Layer 7 of a small transformer language model trained on English Wikipedia (10 layers, counted from 0, width 96).
A neuron's activation on a vector x is SiLU(gate . x) times (in . x), where the dot is the dot product.

Input weights of the MLP neurons that the questions are about. A number n stands for n times 0.00078.
n75 gate: -157 -96 -158 123 193 25 46 232 -96 5 -371 204 -31 53 236 211 -196 -234 114 194 -83 109 -29 -147 63 193 20 -172 -161 167 19 -25 25 -187 -230 -380 -222 157 5 -372 28 297 373 42 -106 -29 -68 82 55 -67 -75 -105 -97 -134 -150 131 88 132 5 136 5 -10 -54 39 -246 136 108 29 -99 373 130 258 -223 -40 -305 216 202 -39 -115 19 155 166 -97 -253 -240 -10 -44 65 296 60 147 -91 -69 -189 -72 239
n96 gate: -305 84 -97 -25 -82 153 452 167 -42 -262 146 55 106 -100 -168 274 -76 -149 283 -201 35 159 -65 -107 0 160 378 30 -111 178 -368 10 175 -272 -41 83 -414 92 -268 21 -308 -78 -157 0 -240 -91 -110 320 289 185 247 -36 -175 41 -207 -130 32 210 216 70 -190 -26 -102 -106 -240 203 -182 -30 159 180 233 -25 -15 16 47 -63 70 172 219 119 -98 -242 -47 -80 -10 -220 30 -78 -72 42 -15 -50 -107 -70 -109 -217
n104 gate: -73 238 98 -200 88 54 178 -135 -25 -40 233 -348 102 -229 59 -72 219 -198 148 252 218 15 119 -171 -259 -173 49 -166 -29 -90 87 246 277 -25 238 -238 -230 327 -102 -157 -136 -85 -34 -70 -187 165 -159 -179 -193 -122 84 50 158 -207 30 -215 -67 35 158 313 25 277 -88 -68 10 -150 0 111 74 242 -30 43 69 35 -66 130 62 165 -186 95 293 145 -202 -164 44 -422 -63 209 64 30 146 -177 -63 212 -91 39
n105 gate: -142 -255 28 280 -286 55 72 -33 47 218 255 -109 307 -81 37 -184 -60 223 -251 56 0 107 85 -64 172 -235 -175 307 155 85 9 74 -293 -57 243 202 5 -60 96 38 -185 80 -160 140 -257 64 -9 0 -33 186 121 -285 5 -111 140 -42 -384 -142 -251 127 -70 84 -87 23 68 -33 59 114 -14 -284 -65 64 -134 -61 -114 155 -112 -124 -4 304 229 -55 -33 -32 -156 5 18 136 161 -56 229 99 96 217 -166 -59
n164 gate: 75 214 -13 229 -75 -70 60 244 54 5 -31 -83 138 138 114 -159 -40 107 31 268 79 227 13 -48 -251 43 -168 145 -101 341 48 49 -268 54 81 -114 62 -26 -315 -183 -343 -261 338 67 -39 -53 87 180 -161 165 125 -224 156 -93 -54 -117 47 -145 -129 213 151 58 84 22 -69 -117 39 -161 66 -45 170 74 -248 -32 -227 -257 43 44 -4 90 130 218 -27 -222 -264 -39 132 103 -80 59 70 22 97 -26 -150 92
n190 gate: -99 -178 141 -42 325 33 -343 -236 53 -140 23 -148 10 349 127 0 0 19 -57 43 -65 -100 -60 -187 -51 -129 -99 61 -42 36 -205 99 -57 -338 177 -166 165 117 -14 -131 -122 91 -122 -13 -60 -187 5 -44 -133 -68 -67 14 64 270 10 0 -214 92 -276 380 -66 10 -94 -93 124 -130 -215 237 9 -342 -148 -204 38 -294 24 -87 -74 -187 -119 -224 -76 -144 83 46 -108 120 -164 115 189 279 -253 -298 239 42 -133 -154
n210 gate: 35 -151 303 -43 199 177 162 84 -243 71 -377 -158 -77 173 -47 -127 108 -74 74 57 -99 -74 -50 60 322 -131 -130 -361 201 -117 -222 -26 -17 44 -149 -33 -43 95 -4 -63 -133 22 -164 152 -8 -159 196 95 -13 242 -70 127 256 -187 13 75 187 -93 -122 -38 -83 22 -220 51 106 -234 283 -145 139 74 145 175 -209 40 36 -13 -169 47 -207 63 -26 -235 -76 -158 -112 106 9 -172 26 -18 -99 -21 112 51 38 201
n233 gate: -98 -191 -121 -112 184 -143 112 -146 137 23 75 -106 -205 240 31 -83 -116 41 -122 163 253 -18 -65 -49 -101 -127 -192 -71 18 234 -274 135 249 -308 -136 192 -255 -116 36 -102 21 -160 -120 196 132 -89 70 136 -140 74 -104 23 -326 166 -82 -219 -175 -179 99 264 153 -117 98 -66 -114 64 67 66 143 140 -363 35 -225 -87 101 -59 31 -22 214 91 123 -80 -46 -22 -174 -197 -62 14 -76 -96 134 153 40 -356 -144 -106
n75 in: -177 -118 284 0 -51 -46 32 135 -16 5 -136 70 132 -223 -121 59 86 431 -327 41 -5 46 89 -101 -289 30 -239 338 -45 -211 75 20 -303 -83 124 198 137 20 -40 331 117 -130 96 48 299 -272 75 159 -5 -69 164 -330 -369 143 313 0 -198 78 -21 160 133 205 -25 -85 264 0 -146 95 66 10 155 185 -143 -250 84 -327 -188 -71 -99 -20 196 -75 16 205 202 0 177 -248 86 212 81 238 96 180 -173 -75
n96 in: 0 62 196 143 -101 -69 271 168 211 -82 -21 110 50 249 74 93 328 -21 -32 -43 -131 70 -72 280 -276 -5 -16 -396 374 -62 -205 -59 -5 -294 -22 273 -175 -116 -47 -209 249 325 95 -207 -187 -369 -152 233 226 259 338 -205 28 -21 -231 27 219 -65 118 47 -203 -145 -185 331 -265 43 16 -42 -75 -177 -22 262 171 -98 71 81 -119 -90 -47 -113 -11 -367 -165 -105 106 -68 185 81 -303 -103 -48 280 -42 -89 -47 -132
n104 in: -239 -283 -42 -89 188 112 15 0 67 53 -223 -88 117 298 98 -312 210 -180 -90 -76 -158 118 50 192 217 -120 89 -42 -261 250 98 99 95 106 200 -130 -99 286 -200 -49 18 29 -9 116 -92 37 -245 162 209 -283 -85 100 88 47 -86 -101 10 -34 228 -250 -431 280 -84 154 143 72 -149 0 -57 47 -210 -134 127 -14 -107 130 -248 37 -96 -141 -19 -93 -19 -69 164 -41 -192 -43 38 0 80 266 -28 42 375 112
n105 in: -50 34 125 -145 241 150 110 -226 169 -175 -263 -30 -407 39 -40 10 45 -294 -56 46 194 -252 185 175 -29 -69 45 170 -15 63 233 -247 -339 -72 -305 -201 20 -5 149 130 264 128 354 5 -147 -80 59 68 -127 146 -46 71 -26 217 51 -102 296 -124 -172 15 243 -106 110 -70 -157 241 -204 20 -211 -35 -142 -247 20 237 -145 -15 10 -254 122 477 -56 178 114 -69 165 -25 -195 163 0 -174 45 127 -60 10 303 -65
n164 in: 299 -124 -245 -29 74 -333 -138 -80 175 -166 -112 5 -235 139 108 -81 -142 94 -198 35 175 -178 62 83 -149 -327 83 -239 107 19 -78 54 0 101 -85 37 -5 103 -239 -96 80 -70 166 -89 188 93 222 226 -253 -15 0 120 -87 227 154 -110 -243 15 -99 150 217 144 142 0 14 165 -78 -121 295 391 -30 -53 -192 75 131 -180 -283 10 -273 -86 -398 189 -10 -271 -142 -202 -254 -145 236 -180 34 81 -5 188 -38 78
n190 in: -153 98 163 -240 265 38 55 -142 -98 -123 147 -275 -210 272 -57 -23 29 -121 87 277 -81 -102 14 -158 9 -89 67 -100 -281 14 -218 92 5 -276 58 69 96 0 29 50 92 -275 -105 197 -292 148 -137 -186 -238 -90 -145 -44 -25 198 -311 24 -431 49 -87 -28 -160 -15 215 -86 94 -83 -276 -85 -212 87 185 -161 154 -133 322 20 -103 -110 201 -126 185 166 159 19 -210 277 -163 -117 120 -230 -120 -19 5 -141 182 -109
n210 in: 62 -35 9 -85 18 -49 111 -77 77 -275 40 79 37 -48 240 -39 71 -189 220 113 -137 99 -30 -58 -293 328 -36 93 -296 22 366 157 108 73 -127 132 80 -62 -44 -60 171 96 235 -127 83 71 -127 -61 -158 -236 162 104 116 -67 23 -109 457 -32 -68 180 211 81 271 -163 131 219 -57 75 -264 -50 -54 -88 31 64 -101 68 205 164 -91 61 -14 -18 -46 92 -258 70 -44 45 49 -414 89 17 -258 -123 48 -13
n233 in: -28 -5 -98 163 140 -144 -15 -29 -224 240 -60 -304 -19 -64 -23 214 70 -5 259 94 -37 -174 -127 -191 -78 -110 -196 -56 180 -59 -28 -19 47 38 265 -4 229 -70 51 14 -121 -291 -23 -31 -146 -311 -18 224 66 78 165 -71 -233 127 -364 -76 163 24 -274 -41 61 61 102 97 -247 -114 -32 -74 131 -47 -5 60 155 43 -10 377 64 -88 260 86 256 -78 -154 87 344 187 130 57 -299 19 130 -182 70 -289 132 268

Each question shows a token from some text and the vector x that enters the MLP there. A number n stands for n times 0.014.

" New": 81 111 95 26 73 138 -35 -45 -46 102 -66 46 48 -8 -32 76 -7 71 40 -5 -32 -12 -7 -37 220 -90 15 65 67 -107 135 -46 -10 116 6 -27 30 -58 -58 35 14 62 -42 51 35 39 -121 -12 153 27 5 -1 22 48 108 -49 -2 29 -18 -94 109 -21 17 -165 81 -54 120 74 50 -22 -73 -74 80 21 -106 99 -61 -136 27 19 -41 49 -24 146 126 -3 9 37 -45 -132 141 -270 57 78 42 -28
The neuron with the highest activation: n105

" and": -123 57 -28 208 18 104 -179 111 84 -1 2 -49 -19 123 -59 -37 -24 50 9 -37 51 54 70 -9 -13 73 151 -5 -20 66 -42 13 42 67 33 -16 31 45 44 111 47 -48 13 -52 -4 -16 30 -53 117 -30 -37 22 -36 -8 5 -31 125 66 -78 -63 -13 -53 -67 26 -20 -113 100 43 77 69 17 6 122 -236 -32 72 -66 37 -9 84 -74 43 -47 70 -90 38 -16 -94 -38 -254 -23 -1 -69 28 21 57
Which two neurons fire most, strongest first? n105, n164

" stud": -67 -21 30 -52 91 195 30 -9 143 149 -133 -41 32 -2 49 40 -62 49 -69 114 -66 72 26 -79 32 39 -103 42 117 -57 -15 59 -94 -4 -75 -21 -7 120 86 -25 31 -3 128 -22 70 41 -46 162 173 -124 -61 -33 -86 -12 8 90 -45 -61 -20 -22 -67 91 -2 -37 10 -104 71 72 28 92 -20 27 98 -101 -17 41 -62 -105 35 -38 35 29 -6 -19 -19 -29 62 -130 -103 -95 -94 14 -81 27 -142 87
The neuron with the highest activation: n75

"om": 51 -96 93 -113 51 76 22 -96 39 -40 -65 52 -42 -3 30 31 86 -21 104 -113 -76 -7 -54 44 36 101 -6 -133 5 -79 98 -34 -29 39 -17 -42 -22 126 -116 61 -33 17 45 -43 51 -19 22 -38 161 -301 -54 51 -51 -14 89 -222 42 -6 -22 48 40 -27 1 -89 53 -167 -20 -155 -9 59 -53 80 50 -23 -68 20 25 -64 4 -26 44 -18 -42 24 49 67 90 -25 44 -168 29 -23 20 -65 95 13
The neuron with the highest activation: n210

"G": -48 71 104 -87 -36 143 -151 -97 119 144 13 108 21 -2 91 -1 -36 120 -158 139 16 -20 -52 82 77 81 40 102 6 90 -43 22 -106 134 19 0 62 161 -54 130 73 250 18 -11 7 56 -20 -78 -83 -21 -18 -91 -15 -64 47 -98 43 191 -45 -9 49 -75 134 -46 23 71 -35 23 64 29 -42 62 -113 64 9 33 -99 36 -90 -147 72 63 41 -59 -66 -19 -38 -22 -17 -66 11 -11 24 -38 -19 99
Which three neurons fire most, strongest first? n75, n233, n105

" Sh": -9 39 -48 -27 146 61 -67 5 -14 208 24 25 -26 -12 69 -78 -53 31 -76 68 33 -29 -6 -20 61 -78 15 87 109 84 18 144 17 136 76 -53 -92 63 -42 74 107 44 -143 66 40 79 -82 -57 59 -222 85 -106 -17 78 43 -5 89 -4 36 36 127 80 -140 18 56 20 -10 12 44 -72 0 91 -11 154 2 110 -114 -73 -28 -8 71 -9 -71 -13 67 -30 76 -52 55 -62 -11 -13 147 -26 -145 -161
The neuron with the highest activation: n104

"hen": -39 42 14 31 -9 -14 -214 155 -17 -68 102 -151 -30 147 -84 -107 -174 13 -132 200 2 -112 -61 102 -8 -7 -7 -59 68 -7 29 82 39 7 -5 7 73 62 28 46 -36 123 26 -143 1 -1 -15 9 77 33 -50 -43 -110 -101 47 -109 50 32 -127 -123 -43 40 -124 25 32 86 5 67 77 66 107 8 65 -107 -28 46 -44 6 -144 13 -36 95 -78 37 -147 24 -61 -46 -152 -130 -85 27 28 18 32 46
Which three neurons fire most, strongest first? n164, n190, n233

" re": -7 42 58 -23 -18 201 -57 -84 -10 -55 41 -67 66 88 90 32 -51 73 -28 186 60 -12 -56 -153 41 -5 33 157 146 112 -6 4 -8 88 -25 4 -77 99 -101 5 115 58 66 23 90 52 -39 62 29 -52 51 -31 7 43 -138 -37 89 40 -17 -39 190 -66 -58 -56 -62 1 64 -41 11 15 33 -32 72 -18 179 -31 -92 -69 45 -45 53 32 -127 -102 3 61 62 -26 -118 38 138 -164 -85 50 -13 -52
The neuron with the highest activation: n233

"o": 11 90 13 65 -15 -37 -30 -150 -15 9 20 127 11 13 49 -62 64 -76 -186 95 141 -20 59 43 144 83 -7 126 -28 77 -63 -62 -25 152 60 -53 -26 -67 -146 84 2 170 95 -103 -59 -37 8 43 -16 -114 -98 20 4 -68 -222 -118 148 37 -93 122 -76 -35 59 -162 -9 -126 -50 -8 49 38 181 78 -9 -31 16 -37 141 1 -46 29 -84 -3 -132 -101 -75 -45 127 15 -83 66 -39 -9 2 -5 -166 -42
Which neuron fires most, and how strongly? n233, at about 0.18

" Con": -86 88 149 -131 134 189 -26 31 32 51 32 107 -23 80 42 99 -21 57 -52 15 31 1 -40 42 -19 40 -120 5 199 34 -31 68 -35 -33 -83 -49 114 5 -32 11 3 102 -17 -13 -68 -10 65 -26 98 -156 14 -68 -90 84 46 42 135 78 71 -124 117 -67 -62 15 -114 -74 19 55 -40 -51 76 122 105 102 72 94 -98 -24 48 75 -28 -51 -111 9 83 5 97 -14 34 -41 53 -158 -116 87 -42 -15
Which neuron fires most, and how strongly? n164, at about 0.58

" Ed": 36 39 -35 11 84 84 70 -32 -65 31 36 2 -18 64 98 125 -83 -36 -35 115 -71 23 57 2 95 101 -102 66 98 65 -17 -124 -37 38 -20 -81 -60 91 -38 103 4 -94 22 20 166 135 -101 73 164 -176 3 -27 -14 1 121 83 83 89 -8 -92 -18 89 38 -63 -1 -5 69 130 -35 -60 70 18 91 188 101 13 -84 -72 62 -9 -43 41 -42 -37 60 -105 269 40 -73 -95 14 -95 5 -51 44 45
The neuron with the highest activation: n164

"s": -118 149 40 101 63 -62 2 -134 -39 -115 -9 -63 -37 148 -53 5 111 -19 32 -8 45 -15 1 69 112 47 26 -132 47 -18 -57 -87 -95 46 55 114 -23 69 26 123 22 -102 137 44 94 111 12 35 137 -189 -48 4 45 24 93 -53 19 -33 -2 -5 -31 -65 18 75 -156 -23 -41 -5 125 -62 -25 -106 -13 208 -20 -37 -133 -50 -51 -2 -51 -10 -56 46 28 4 109 9 -72 -179 -49 -137 1 -54 68 -10
Which neuron fires most, and how strongly? n75, at about 0.35